Layer 5 of a small transformer language model trained on English Wikipedia (8 layers, counted from 0, width 128).
A neuron's activation on a vector x is GELU(weights . x), where the dot is the dot product.

Input weights of the MLP neurons that the questions are about. A number n stands for (n - 500) times 0.00064.
n71: 608 576 725 591 617 751 441 280 416 519 692 327 508 370 583 713 625 366 385 723 565 586 372 446 715 515 424 381 651 827 356 607 585 488 270 610 531 504 453 418 664 508 512 607 504 432 470 648 219 396 504 717 177 470 320 625 332 552 527 558 233 489 734 433 504 363 607 610 463 287 534 504 465 527 519 585 470 461 504 431 552 556 609 500 500 471 557 648 379 333 526 365 382 450 403 720 390 481 231 612 356 390 542 496 564 529 549 291 408 352 684 612 571 624 453 481 549 375 529 322 601 468 504 470 485 303 546 402
n73: 658 645 681 570 404 562 383 651 362 537 574 428 256 313 556 453 649 260 731 639 658 569 508 673 613 452 220 403 468 311 574 454 336 764 669 629 552 336 598 516 504 517 592 435 358 616 545 639 452 520 655 460 432 439 468 379 646 357 542 403 338 492 401 224 632 408 687 746 432 523 591 271 504 807 423 353 677 647 508 596 643 283 195 351 529 608 414 350 543 529 504 487 554 550 720 421 620 310 584 664 479 173 475 549 304 532 570 464 295 712 550 416 529 520 392 622 508 591 445 377 574 543 285 761 555 758 213 636
n82: 656 427 545 367 417 677 471 458 513 607 603 521 373 441 554 634 247 466 613 631 301 382 464 255 508 629 595 426 521 579 470 374 500 395 671 820 562 513 558 589 433 548 565 667 504 303 530 648 617 561 417 533 491 742 379 701 365 453 483 137 323 517 504 239 466 647 827 254 475 379 581 690 155 53 647 461 179 544 448 561 394 453 222 491 687 637 573 723 549 448 357 443 374 735 710 521 453 393 359 535 540 431 465 369 326 675 462 385 554 698 387 439 547 407 492 265 683 702 512 487 670 524 458 669 674 640 719 470
n85: 550 620 549 354 425 500 438 205 491 470 686 325 286 736 393 545 479 403 437 626 573 706 392 465 504 657 751 130 500 500 423 509 535 626 538 735 402 462 513 644 566 526 613 397 435 355 703 373 249 484 361 557 650 318 376 825 236 559 487 417 530 534 579 277 560 655 335 608 371 548 513 461 565 414 680 409 602 757 427 772 631 568 453 522 348 442 568 290 504 436 265 587 509 426 378 633 402 355 382 765 738 444 115 563 542 762 572 393 467 672 439 435 407 352 479 183 581 474 488 504 708 618 315 559 647 622 225 680
n99: 601 592 542 504 493 424 607 370 545 478 549 389 282 449 554 289 540 467 388 225 585 511 359 500 745 607 321 447 339 451 695 601 594 336 595 366 358 434 717 274 352 638 317 388 489 691 675 542 572 312 575 549 436 569 414 543 519 682 559 237 578 294 656 699 688 311 580 496 300 566 746 400 597 566 522 421 412 553 467 522 337 489 434 402 534 582 500 449 601 371 493 526 556 593 782 648 596 669 473 781 614 371 343 695 362 586 474 471 411 526 608 395 540 456 415 608 431 419 689 432 664 493 402 351 549 515 515 441
n103: 444 547 426 369 458 491 258 530 589 524 446 507 486 580 514 314 544 490 582 419 561 603 629 527 622 480 599 342 641 551 433 640 565 435 416 559 612 540 542 457 604 486 592 535 551 618 330 510 467 618 469 484 569 793 712 451 486 587 585 527 381 597 491 520 497 510 456 307 432 588 440 425 407 655 411 555 383 397 395 395 430 570 517 299 541 663 288 279 643 638 378 483 286 555 479 352 665 352 260 360 222 513 725 609 510 405 540 352 467 429 589 764 593 560 578 551 383 352 573 676 417 519 573 659 561 651 637 608
n111: 577 547 586 331 363 496 684 438 723 563 706 469 584 589 636 451 449 257 508 579 647 430 611 428 735 332 456 356 634 404 307 696 500 496 508 635 234 379 358 180 634 472 744 748 281 410 469 598 569 578 644 650 516 496 428 577 233 625 111 588 663 665 649 442 622 508 359 314 515 574 492 476 452 394 677 220 692 544 401 389 485 644 430 549 723 652 485 500 522 212 508 339 448 341 516 579 465 445 207 584 597 583 651 438 535 557 492 541 515 338 440 408 406 593 496 584 422 484 433 448 375 411 708 516 624 556 392 496
n116: 481 613 618 560 339 475 559 645 630 639 430 364 631 560 433 590 602 474 607 739 481 653 567 481 589 639 534 531 467 542 413 600 273 262 605 433 480 777 418 377 410 408 316 810 615 515 575 406 529 582 500 446 348 380 500 500 557 392 515 712 314 413 647 686 595 393 440 500 361 606 598 257 400 580 615 343 575 504 424 530 440 264 564 317 519 438 646 422 393 405 485 550 473 443 612 398 602 824 436 657 593 417 649 400 380 724 417 591 522 204 343 512 395 515 482 515 796 349 500 624 822 464 589 437 266 597 446 628
n158: 383 381 654 196 305 585 388 722 604 557 387 424 575 342 431 701 295 637 540 578 546 395 585 517 488 699 533 692 504 383 545 550 504 225 791 504 594 190 419 386 576 429 433 660 517 582 654 441 829 640 575 673 120 284 540 588 463 354 546 554 554 389 518 262 484 492 693 545 496 539 426 442 546 257 645 442 570 579 319 537 201 545 631 458 542 524 465 709 209 475 407 454 446 658 311 467 393 565 513 504 470 327 708 512 402 337 618 489 420 549 141 642 520 541 421 525 769 393 527 382 398 566 323 678 546 563 605 484
n196: 350 361 500 703 462 270 455 637 699 340 459 490 326 655 366 626 343 574 406 616 460 374 386 449 545 507 446 304 507 391 739 163 228 449 400 637 511 542 622 429 349 522 558 627 543 354 468 555 497 591 598 650 603 482 552 469 435 369 489 598 514 660 443 542 561 583 701 417 490 637 614 550 395 493 608 529 607 478 464 608 451 472 436 603 626 703 403 381 322 450 563 427 287 410 598 539 457 699 451 435 423 222 511 636 673 587 259 549 600 432 529 366 306 500 730 424 542 400 669 569 465 615 427 511 298 442 558 582
n201: 727 755 508 620 593 537 531 586 363 743 355 465 573 429 521 492 536 723 484 529 508 382 534 390 531 508 516 333 278 634 324 318 488 496 611 496 417 302 273 516 492 407 589 408 621 420 508 691 364 712 630 477 504 464 759 543 617 615 403 289 468 428 609 571 456 371 650 532 272 784 643 588 719 628 437 427 826 598 231 468 355 456 472 422 557 542 556 379 357 416 418 488 238 257 830 616 448 440 284 561 603 552 245 332 539 519 619 545 457 604 759 362 536 500 558 350 492 484 580 504 670 561 437 307 496 716 313 640
n262: 660 645 470 525 405 446 454 836 655 511 613 426 415 547 538 383 536 254 496 607 350 554 408 667 493 461 559 496 571 452 529 393 725 408 779 628 394 471 598 399 515 511 762 691 412 457 723 337 489 431 474 455 451 331 493 599 533 629 350 430 540 348 442 493 496 635 435 613 574 398 540 533 530 686 368 186 240 770 624 628 579 363 207 605 423 465 456 514 490 347 454 533 456 393 789 471 565 583 647 578 339 478 489 511 514 528 500 403 496 416 548 470 381 611 608 448 482 380 448 325 370 559 625 407 323 515 200 587
n268: 523 476 368 706 446 463 469 597 328 358 574 411 577 683 335 529 540 601 531 554 596 391 352 649 484 458 480 262 442 375 409 223 403 379 737 533 648 429 545 398 590 737 741 592 544 626 567 530 504 616 536 685 671 520 492 357 576 512 688 298 592 397 350 290 405 340 735 420 208 415 504 349 222 528 694 371 756 520 389 628 391 151 520 537 239 527 656 535 657 540 519 548 580 279 520 627 338 638 572 649 492 528 572 380 563 631 736 449 454 425 548 166 473 582 416 444 508 564 605 585 543 425 415 508 492 816 581 536
n269: 381 288 517 283 488 360 427 414 606 616 604 545 63 430 470 183 708 389 765 430 601 356 348 453 859 480 572 585 683 513 400 530 479 618 567 673 743 537 651 455 547 564 466 474 310 408 376 696 288 682 547 771 586 483 496 699 285 562 210 500 462 408 618 353 521 513 410 315 443 496 392 458 610 421 545 373 375 589 337 164 619 417 488 590 568 435 724 475 441 613 659 555 546 361 700 584 437 533 363 614 418 521 272 749 343 407 620 475 541 621 661 322 413 434 789 559 620 575 583 402 438 524 496 611 360 304 321 492
n290: 497 455 587 476 382 373 534 565 599 587 568 405 507 452 478 616 336 384 480 280 430 689 474 372 384 595 585 486 408 670 434 535 663 493 622 449 431 497 601 611 432 546 581 544 412 455 431 520 245 642 532 460 321 507 365 245 556 600 767 408 570 350 534 425 674 342 733 465 547 562 437 275 330 640 514 500 552 631 402 553 596 542 594 626 680 594 333 473 707 217 438 429 341 482 714 654 503 635 437 628 741 549 405 397 500 432 476 542 541 675 472 425 479 742 550 355 358 521 397 350 497 616 585 321 415 390 386 507
n329: 559 309 404 536 25 493 787 669 464 683 401 388 561 339 417 463 476 453 500 265 456 732 507 305 504 550 363 520 446 577 544 375 496 553 738 517 599 682 438 646 615 569 456 311 436 428 634 611 364 496 872 630 467 421 620 574 294 429 524 423 540 488 595 394 524 323 755 444 481 537 742 203 443 648 512 464 468 269 444 604 602 275 726 496 488 577 507 309 602 584 465 667 472 609 732 528 520 806 479 492 640 305 540 465 516 438 401 376 454 656 504 536 500 512 673 585 417 448 424 569 591 413 379 308 593 382 476 771
n341: 530 634 484 446 600 385 459 413 481 237 728 664 286 379 488 592 515 440 788 552 693 364 536 633 552 474 686 406 597 554 466 473 539 457 443 417 707 409 362 398 476 399 605 613 515 343 534 727 545 620 496 624 531 360 548 679 589 742 423 383 165 420 324 383 630 539 378 581 444 586 473 377 403 400 489 558 656 703 481 504 553 508 412 760 581 441 381 556 504 373 388 285 616 453 422 320 546 729 329 399 346 381 566 429 299 530 530 434 418 565 368 500 477 617 143 597 527 527 533 728 750 391 425 583 271 539 719 397
n344: 522 784 448 514 583 415 465 371 372 477 894 447 739 389 292 594 843 203 766 529 381 482 322 505 482 671 742 477 584 486 401 615 551 298 523 547 792 415 397 442 257 477 528 524 294 360 576 530 500 560 385 595 547 621 478 553 500 406 354 578 555 423 696 522 468 609 372 605 259 479 604 455 500 822 500 472 518 399 396 336 237 487 464 658 308 675 615 500 513 491 575 625 354 418 408 423 251 523 409 390 654 667 500 496 634 79 504 348 373 505 348 150 424 585 752 211 581 609 358 560 823 624 779 375 408 620 398 816
n400: 692 457 623 544 234 663 445 204 332 496 589 398 753 388 323 405 452 496 611 816 733 311 386 509 513 804 579 433 525 504 400 465 407 376 309 491 360 656 594 539 361 628 540 299 698 257 526 513 678 479 416 700 366 405 373 678 258 448 346 247 184 413 523 641 727 509 308 351 306 467 543 496 482 557 509 248 439 354 321 382 380 565 647 473 747 521 631 803 381 539 538 478 645 438 389 439 356 313 569 712 554 369 632 773 590 631 318 568 534 662 575 509 466 616 865 557 642 321 583 625 465 558 598 453 315 322 500 670
n421: 560 727 646 715 542 467 406 530 793 600 757 543 669 547 514 655 631 397 479 394 601 677 328 643 693 623 708 179 496 438 447 544 473 491 552 373 627 448 491 223 509 656 158 196 531 395 595 249 470 595 451 429 671 262 661 632 513 699 368 536 496 321 782 448 329 293 377 456 458 467 465 654 687 509 491 286 413 362 307 487 427 478 448 563 327 593 628 307 616 390 539 790 261 549 719 631 334 692 612 562 559 618 438 277 232 266 443 349 521 368 518 473 283 660 466 478 769 452 745 460 639 678 637 487 447 585 549 395
n457: 626 582 406 293 386 584 378 519 607 418 580 390 787 562 569 463 621 335 538 253 409 708 427 440 439 617 441 512 713 591 555 702 572 599 426 374 431 333 306 275 561 643 429 562 255 270 550 638 500 641 710 373 500 334 439 580 540 341 587 496 571 434 610 492 555 382 555 331 455 610 519 394 329 480 534 413 523 607 445 571 500 620 360 444 575 481 838 297 670 704 485 576 551 504 719 719 617 403 363 814 581 480 536 354 543 257 516 369 470 469 413 273 434 643 624 647 539 504 233 472 732 489 489 400 389 272 504 691
n458: 333 500 581 363 371 781 352 405 301 556 576 316 568 427 411 624 489 547 598 773 507 653 476 542 529 511 391 485 435 481 641 338 655 365 474 215 550 397 538 423 692 289 632 558 564 533 581 482 641 440 752 365 489 423 550 543 515 665 534 447 425 419 529 540 411 616 451 739 435 590 226 478 628 526 871 428 393 625 474 459 610 231 216 492 538 848 692 344 584 389 467 375 298 545 591 522 422 422 382 360 565 493 327 442 427 511 411 490 558 560 511 455 551 504 593 406 614 418 398 496 669 458 504 383 560 436 697 522
n472: 528 451 644 447 437 405 559 540 467 548 450 276 599 436 661 525 706 417 444 526 712 312 325 640 476 586 602 550 563 607 411 582 570 426 605 462 732 653 320 239 571 319 225 611 463 496 288 477 611 558 644 779 346 464 637 614 574 680 667 455 484 520 464 480 735 194 808 573 484 284 520 586 463 480 714 558 480 356 191 447 540 416 673 479 410 402 401 544 722 488 591 417 426 475 306 512 439 665 466 315 475 435 615 881 364 476 407 339 500 764 529 446 576 456 527 689 560 305 631 687 536 615 476 320 291 525 703 621
n511: 557 521 784 384 540 438 251 618 600 558 775 195 450 431 297 732 323 386 423 496 225 569 125 715 633 492 425 559 697 462 574 529 420 542 722 577 650 549 410 484 620 361 420 517 521 356 545 409 540 563 534 318 445 606 524 391 504 635 417 647 433 385 482 455 368 313 562 729 704 430 615 442 639 434 411 403 348 349 280 500 398 271 467 657 471 568 453 460 636 645 605 466 604 584 399 537 632 405 395 353 462 438 341 613 324 263 475 553 528 869 630 479 304 565 508 471 787 575 390 538 484 782 577 630 408 644 702 236

Each question shows a token from some text and the vector x that enters the MLP there. A number n stands for (n - 500) times 0.017.

"b": 530 477 519 391 462 553 477 509 532 412 476 438 385 599 625 561 449 308 454 532 470 644 483 561 481 383 563 749 385 469 496 498 466 593 524 632 536 557 589 746 411 515 263 545 585 433 391 438 534 392 491 517 501 656 389 431 533 452 626 352 407 496 363 378 542 552 447 566 560 507 439 558 470 512 443 567 518 541 641 524 627 468 492 630 382 389 507 495 570 549 486 544 536 477 480 402 456 441 432 422 609 694 406 659 575 449 559 640 549 407 574 473 591 465 416 557 459 449 307 483 478 502 552 594 504 505 474 508
Which of these neurons fires most? n511

" ": 497 404 540 518 502 599 527 479 427 456 464 510 468 501 411 451 403 545 543 519 521 522 468 544 422 511 481 479 487 409 538 504 470 487 536 453 439 468 525 521 477 500 518 428 561 430 501 498 561 493 327 488 533 382 539 383 498 450 551 509 540 478 530 585 348 457 412 336 493 424 528 519 439 434 418 438 593 478 743 511 500 512 427 608 573 419 540 554 535 538 482 577 485 541 517 447 495 567 486 553 562 541 468 460 445 432 493 709 673 486 507 576 901 463 349 502 585 549 458 523 507 428 509 545 582 496 459 550
Which of these neurons fires most? n82

"c": 551 524 538 512 446 534 430 543 508 588 453 635 485 456 541 487 334 510 387 514 375 546 492 648 554 441 585 606 428 539 467 540 424 533 514 567 408 580 608 557 421 393 423 387 510 587 451 557 433 545 539 440 455 517 593 368 677 493 602 486 518 434 380 523 499 491 414 520 433 504 546 476 709 512 397 508 273 512 570 465 511 717 494 596 495 377 622 336 501 604 484 484 458 435 647 431 538 474 439 598 556 710 373 560 476 496 387 618 515 450 483 454 710 460 520 487 572 462 392 522 630 451 451 483 510 429 467 370
Which three neurons fire most, strongest first? n201, n99, n290

"and": 536 406 486 465 443 505 559 560 497 488 450 654 309 605 572 503 469 512 558 487 493 445 572 471 428 588 621 490 339 172 645 528 493 494 436 610 551 452 650 575 419 542 569 480 527 381 413 501 540 536 318 345 417 471 553 458 464 505 600 488 459 458 458 465 549 500 430 379 526 420 524 515 477 538 467 631 535 522 671 501 530 557 549 654 452 424 604 548 443 466 541 437 557 413 587 468 545 479 531 361 629 503 576 553 575 712 491 570 657 514 589 567 450 546 417 462 457 447 427 456 233 454 452 616 425 641 587 444
Which three neurons fire most, strongest first? n196, n82, n341

" are": 439 525 530 454 509 537 458 530 540 476 407 576 525 501 443 434 490 564 464 500 539 420 480 499 543 522 442 449 568 489 452 507 488 513 386 540 478 470 551 528 527 522 474 504 542 485 520 531 446 618 432 424 521 404 514 432 534 458 491 496 515 461 427 450 488 427 470 539 567 470 456 545 496 572 509 453 510 438 719 491 477 452 515 477 513 394 524 558 519 535 462 455 473 450 617 501 547 523 552 491 452 632 466 434 505 601 404 892 597 523 525 547 635 443 478 543 431 430 407 524 554 355 439 507 453 559 451 544
Which of these neurons fires most? n116

"ta": 612 458 513 527 490 487 390 525 509 648 408 539 595 537 473 438 513 401 457 413 517 546 413 663 420 396 686 613 401 523 510 504 572 471 427 310 512 536 457 560 522 412 377 390 490 503 402 449 459 376 488 430 458 474 521 501 593 583 529 633 448 538 492 548 555 381 427 644 562 540 529 535 564 571 506 393 565 348 715 504 694 441 436 574 390 547 495 668 530 379 595 565 603 621 499 626 557 441 617 417 440 525 594 413 563 499 447 645 578 543 554 427 577 481 493 507 504 343 404 278 428 432 524 398 506 482 436 527
Which of these neurons fires most? n262

"ies": 426 487 482 458 416 490 497 600 436 571 360 537 543 511 579 324 456 588 342 441 536 452 517 580 458 372 427 545 557 604 463 435 552 575 477 390 421 501 478 430 438 430 545 554 471 518 360 493 555 574 500 446 514 489 533 521 523 543 413 588 517 616 428 443 690 582 537 501 555 567 462 581 467 488 568 543 545 518 712 516 531 565 410 516 626 408 490 424 482 461 521 534 547 498 466 554 443 490 533 441 527 591 498 522 632 599 386 721 621 571 443 509 418 576 283 493 324 568 533 403 561 364 561 474 650 444 450 451
Which neuron fires most, and how strongly? n111, at about 2.3

" was": 415 549 458 492 542 506 470 523 523 454 390 594 511 465 458 481 498 512 373 544 518 488 477 472 588 522 428 429 499 549 461 501 515 456 407 541 440 486 551 551 478 479 465 445 512 512 510 617 470 624 454 424 542 412 488 456 532 470 482 492 478 484 456 474 457 481 479 556 584 454 480 487 501 563 518 488 515 439 731 479 461 487 438 519 550 413 492 585 494 561 517 462 450 427 508 482 493 479 570 496 452 684 471 436 480 528 402 864 468 569 520 570 649 458 541 634 458 528 397 534 538 365 459 513 437 579 473 565
Which two neurons fire most, strongest first? n201, n73

"ible": 566 451 457 542 564 569 512 531 392 474 388 523 585 606 411 275 402 499 431 445 493 565 511 623 495 552 413 339 514 470 563 562 609 511 471 557 551 494 509 549 436 534 502 733 581 513 386 527 600 469 420 375 646 494 441 501 507 556 512 493 417 607 391 610 609 525 419 383 544 534 487 523 580 543 586 629 573 518 561 592 472 537 415 428 495 372 543 435 463 397 535 511 686 418 626 428 455 523 545 425 541 539 494 570 619 513 558 737 599 476 498 322 403 523 397 516 479 355 449 415 478 452 402 498 536 399 398 469
Which three neurons fire most, strongest first? n262, n196, n268

"ry": 659 490 462 532 385 521 586 593 525 557 479 359 553 472 539 436 511 429 383 423 405 531 574 374 520 457 422 561 520 547 512 393 574 440 498 437 433 422 528 472 359 484 366 546 392 545 465 472 616 577 413 441 551 540 520 531 480 430 542 531 515 542 387 647 612 683 477 403 670 490 569 588 521 551 440 412 455 361 532 604 565 534 431 570 545 462 547 307 475 619 479 577 542 583 432 444 487 457 636 556 445 524 578 522 665 571 401 704 443 518 496 553 393 401 447 478 395 496 422 450 415 421 575 653 669 531 458 453
Which two neurons fire most, strongest first? n262, n329

" from": 452 536 543 455 496 394 455 453 476 439 389 532 557 486 603 479 446 579 476 473 534 497 527 464 461 531 609 518 457 490 557 510 505 502 440 449 579 507 486 494 404 532 428 522 488 486 473 542 501 649 501 463 489 501 506 562 544 525 530 471 494 452 490 534 420 502 517 556 544 476 435 591 419 514 450 509 457 467 738 451 462 482 561 589 484 409 434 478 426 478 489 491 551 502 588 504 480 552 473 518 419 526 520 474 594 497 531 890 503 445 534 425 524 437 487 505 478 420 488 570 591 269 491 445 594 524 505 439
Which of these neurons fires most? n341

"now": 527 516 393 521 590 396 577 462 460 446 512 580 617 500 609 576 517 400 564 393 540 501 584 587 395 471 524 517 477 492 629 401 562 633 558 480 500 418 458 664 591 494 356 603 525 598 491 541 591 537 443 383 592 434 482 360 362 597 545 595 625 527 349 359 523 387 416 387 540 457 457 441 499 597 458 439 527 551 532 556 640 517 435 463 517 481 440 515 451 622 592 588 371 572 565 392 517 490 468 404 588 481 519 430 332 551 374 643 648 332 312 612 395 542 524 620 445 399 460 553 580 442 386 560 481 684 492 479
Which two neurons fire most, strongest first? n73, n341

"way": 488 443 513 604 354 452 430 475 498 574 314 599 568 492 638 413 402 374 443 427 541 548 542 598 469 462 454 390 582 436 454 587 458 464 412 600 381 500 460 535 428 533 462 615 443 462 409 514 648 478 544 384 522 576 558 522 705 407 587 543 566 453 355 713 548 506 379 373 491 539 408 425 455 568 473 480 624 436 611 433 520 570 575 662 519 453 507 558 438 483 616 457 520 441 484 479 441 461 589 542 420 641 659 480 606 545 541 601 461 509 459 449 522 660 370 556 485 329 590 564 443 405 516 539 586 670 407 533
Which two neurons fire most, strongest first? n111, n103

"lect": 455 437 438 442 375 440 403 477 587 398 535 499 468 510 485 537 608 450 414 490 587 507 624 631 489 449 448 524 450 416 565 348 553 635 428 560 445 531 576 475 355 392 451 538 538 559 374 442 457 471 420 328 421 462 555 447 644 611 528 525 492 562 427 630 483 552 467 496 564 502 452 354 472 520 557 414 484 600 767 616 632 424 449 564 546 425 394 425 471 399 435 548 536 480 549 579 595 335 512 502 498 511 571 568 427 501 494 728 529 547 421 464 639 421 540 504 600 357 575 430 600 568 537 517 524 467 515 529
Which three neurons fire most, strongest first? n73, n262, n458

" the": 478 546 498 465 516 555 476 510 545 476 509 601 498 498 580 457 451 542 444 501 536 510 498 459 526 551 427 461 543 490 508 571 505 488 441 520 461 517 576 560 504 569 444 473 456 472 565 578 484 551 424 365 527 482 474 447 515 482 508 492 541 518 474 567 428 481 486 504 517 478 518 491 472 511 468 481 527 408 649 542 504 493 505 484 511 401 423 503 570 536 543 485 486 433 524 514 508 475 527 524 469 567 495 463 474 535 431 900 471 509 487 418 682 482 512 476 435 459 368 550 550 236 439 510 426 466 516 538
Which of these neurons fires most? n457

")": 448 605 481 543 456 408 467 575 374 557 369 557 511 482 534 538 374 528 417 531 503 561 576 523 537 456 526 433 353 470 382 494 520 463 506 528 557 479 464 516 490 533 525 487 572 565 446 403 545 552 631 411 560 430 494 505 528 466 521 428 499 534 521 556 543 502 522 432 585 486 462 599 460 580 473 469 517 523 596 507 521 452 597 356 469 415 449 514 422 437 489 512 547 483 582 557 496 509 503 489 558 574 425 488 538 462 534 796 451 543 468 569 803 418 503 539 432 540 427 436 362 481 461 407 491 438 528 538
Which neuron fires most, and how strongly? n201, at about 2

"s": 557 469 466 497 449 463 530 560 380 465 352 513 521 499 390 488 468 565 318 528 517 502 475 526 385 394 426 577 507 581 422 396 524 656 528 465 437 481 419 523 568 454 469 411 508 509 470 380 517 548 482 401 468 515 508 478 505 432 501 564 455 497 502 545 533 519 445 569 834 549 477 631 571 552 647 400 543 544 725 599 508 604 438 466 531 492 491 417 494 557 413 586 496 500 537 512 462 527 495 522 553 502 533 503 621 448 524 714 516 497 473 464 561 450 414 506 453 533 553 513 463 366 478 476 607 389 463 449
Which of these neurons fires most? n458

" Trans": 483 439 505 515 481 619 545 487 390 540 509 605 458 573 478 458 540 652 452 515 479 469 507 568 595 486 469 452 362 490 494 544 454 374 351 447 429 533 517 565 472 526 515 482 449 508 489 529 474 428 456 414 515 438 430 407 495 445 450 468 341 525 487 630 379 514 420 471 573 494 376 407 608 590 445 691 387 401 762 447 539 437 511 546 630 432 613 558 547 533 597 425 566 566 523 516 613 483 533 406 532 462 417 461 531 524 425 696 475 575 329 498 722 648 534 611 511 526 367 550 622 377 485 484 567 486 427 422
Which neuron fires most, and how strongly? n458, at about 1.3

"'": 611 396 566 524 632 566 509 573 453 486 497 615 412 411 713 428 463 394 475 568 408 477 596 520 390 481 603 378 490 497 399 541 532 541 524 522 544 335 483 573 555 562 652 508 457 459 593 546 549 399 518 532 446 526 487 460 427 469 542 541 480 579 363 449 386 479 620 390 595 452 469 506 494 513 284 581 585 483 743 493 410 560 534 564 567 408 477 511 476 388 487 615 532 438 446 408 384 578 479 349 489 529 550 368 495 587 370 642 513 622 503 516 571 603 422 382 549 496 306 542 646 460 496 588 626 400 487 537
Which neuron fires most, and how strongly? n82, at about 2.1

" 2": 559 446 471 571 464 283 572 465 432 547 323 566 471 451 452 449 456 655 397 609 520 458 571 548 628 470 653 408 450 425 361 612 424 471 451 418 502 403 585 510 419 526 453 433 512 551 582 508 427 298 453 417 625 421 489 474 525 458 554 483 574 560 529 569 455 516 528 569 556 513 476 556 487 554 487 461 585 581 559 438 560 538 471 595 434 427 535 426 645 458 476 454 514 579 546 547 549 510 601 495 520 554 510 536 509 493 332 698 601 455 408 475 714 451 356 492 527 425 408 477 531 445 516 554 709 520 475 442
Which of these neurons fires most? n99

"at": 454 409 550 504 528 647 649 515 396 428 529 614 616 498 438 646 606 443 477 566 559 536 529 515 445 425 602 505 450 406 481 521 491 446 450 548 397 603 551 596 471 355 487 561 373 347 437 644 443 481 354 446 503 488 431 549 524 416 586 599 439 727 470 408 530 594 410 441 713 487 380 635 554 461 390 634 523 615 674 436 608 540 604 437 429 371 614 566 521 413 498 458 629 531 457 416 479 347 460 318 533 413 437 555 395 551 447 572 429 537 468 543 547 519 428 506 592 434 486 445 531 525 431 558 609 522 384 458
Which two neurons fire most, strongest first? n85, n71

"lic": 499 297 534 502 621 513 392 449 504 452 511 568 416 581 533 500 557 569 487 422 527 533 570 439 604 425 411 490 370 584 432 399 487 522 537 498 486 513 760 462 445 455 531 419 581 664 542 610 643 500 562 454 428 440 543 444 486 533 539 499 538 520 309 476 439 569 477 450 527 522 426 417 499 455 400 655 472 647 761 644 549 446 571 479 564 558 525 538 605 416 493 485 506 454 439 309 663 403 423 514 509 497 555 560 490 356 346 670 363 503 443 527 631 438 471 492 470 432 371 544 574 491 469 479 533 549 394 436
Which neuron fires most, and how strongly? n73, at about 1.5

"ed": 480 462 390 586 568 458 706 478 404 487 481 465 535 616 463 458 303 532 630 512 439 517 509 603 655 501 514 514 469 548 442 400 472 573 514 510 434 555 515 692 625 497 422 435 606 517 437 414 520 594 463 426 526 481 555 411 394 456 567 460 418 339 358 490 511 521 422 495 594 419 536 492 446 507 584 507 630 512 601 579 418 539 524 544 565 350 480 516 465 550 417 514 526 458 506 463 492 364 536 470 519 698 478 521 414 480 559 795 518 534 482 448 426 454 504 443 477 432 473 455 510 477 431 577 615 481 484 562
Which two neurons fire most, strongest first? n85, n268

" by": 477 517 427 485 517 503 469 488 506 424 385 520 586 552 594 554 514 571 346 432 516 518 468 444 592 549 496 488 494 439 520 443 501 488 483 440 587 455 453 481 463 587 531 503 541 460 456 592 482 542 531 458 470 446 520 542 510 534 505 418 522 509 450 564 563 468 506 529 522 452 392 605 481 467 415 507 464 483 727 457 485 550 517 521 485 389 487 516 494 478 501 489 511 528 534 505 521 524 536 570 478 587 504 498 535 543 501 908 435 436 550 474 575 427 514 397 397 515 421 478 525 358 521 481 508 509 510 433
Which of these neurons fires most? n201

",": 562 517 577 467 535 435 510 620 513 480 420 568 483 488 589 523 518 438 437 536 508 504 493 508 562 584 490 440 524 427 330 475 539 496 527 507 453 483 464 472 449 408 594 481 596 558 488 563 440 514 532 342 577 580 474 427 531 509 633 558 586 457 557 521 582 577 460 426 388 534 472 577 507 484 460 582 576 463 567 511 487 470 534 448 441 386 565 509 280 656 370 506 516 494 390 426 404 501 506 535 479 462 506 469 658 463 539 805 475 418 435 614 657 695 504 491 436 503 437 408 426 349 516 486 558 516 387 459
Which three neurons fire most, strongest first? n201, n158, n103

" de": 571 440 653 575 391 503 572 496 556 562 486 607 420 444 522 377 493 374 429 514 555 626 495 503 641 482 516 420 388 474 557 628 509 513 518 483 517 480 579 558 506 600 531 566 524 511 447 396 474 448 324 469 566 490 527 536 435 495 539 596 546 558 476 395 429 451 380 407 554 486 400 412 417 478 485 738 558 557 580 591 602 574 422 383 596 378 564 539 411 431 557 494 429 588 560 439 557 486 462 523 414 561 460 482 549 423 562 696 468 438 282 522 707 462 501 395 444 508 388 559 599 334 569 510 550 404 554 417
Which neuron fires most, and how strongly? n111, at about 0.71

".": 432 533 434 564 606 460 595 553 484 562 377 493 555 452 584 540 520 423 340 528 450 469 526 531 493 534 586 576 562 536 571 484 603 501 393 528 352 454 463 499 391 406 470 415 508 504 528 514 458 517 598 426 475 334 493 492 508 536 425 557 485 523 568 528 444 548 586 539 590 436 568 553 602 429 518 570 425 453 484 619 461 505 543 578 495 346 450 431 544 430 495 445 567 512 468 412 568 582 501 590 508 746 613 417 510 477 565 791 575 445 510 485 611 481 465 472 477 506 438 566 381 425 403 433 463 442 424 473
Which three neurons fire most, strongest first? n262, n201, n290

"g": 416 447 457 462 494 607 478 480 440 506 536 599 428 681 524 537 413 534 453 629 477 426 489 491 543 630 535 643 574 415 463 589 417 514 583 628 475 517 441 547 444 451 428 405 609 461 502 600 643 455 492 472 448 431 348 373 585 480 570 384 537 405 460 491 578 547 520 493 567 471 504 563 556 562 480 554 501 476 658 383 677 601 392 572 458 320 361 594 589 423 354 480 572 516 751 330 521 488 500 503 570 544 386 500 381 600 469 617 601 391 358 561 546 436 379 597 505 415 446 553 483 446 506 593 651 477 453 365
Which neuron fires most, and how strongly? n82, at about 1.9

" of": 472 471 593 406 534 464 444 500 539 548 461 468 551 551 532 550 494 523 406 466 483 551 523 418 512 492 622 472 330 494 462 492 484 503 513 481 500 538 500 525 413 536 467 441 440 473 435 594 530 575 438 489 520 388 528 491 539 526 446 492 524 528 375 518 518 493 523 495 558 549 479 443 459 499 458 530 482 470 714 482 540 546 595 484 542 480 501 551 427 540 507 465 463 557 433 539 539 530 585 573 419 451 476 538 504 417 538 896 536 452 504 521 543 480 497 429 486 462 393 498 585 260 509 388 561 491 507 454
Which of these neurons fires most? n290

" were": 419 534 495 494 541 550 474 532 509 464 395 562 515 442 433 418 489 557 401 533 559 442 455 487 576 550 442 425 498 491 469 532 481 494 432 580 469 452 557 525 488 511 452 477 567 510 505 594 465 637 399 411 542 406 514 386 556 449 495 500 499 491 412 476 478 489 461 544 584 475 440 519 501 606 504 504 514 447 776 512 466 510 476 500 556 386 506 516 486 535 459 441 467 431 572 500 523 497 540 511 425 621 462 446 496 562 379 849 510 576 508 548 637 473 548 593 399 494 366 557 543 367 454 525 453 547 508 560
Which neuron fires most, and how strongly? n73, at about 0.42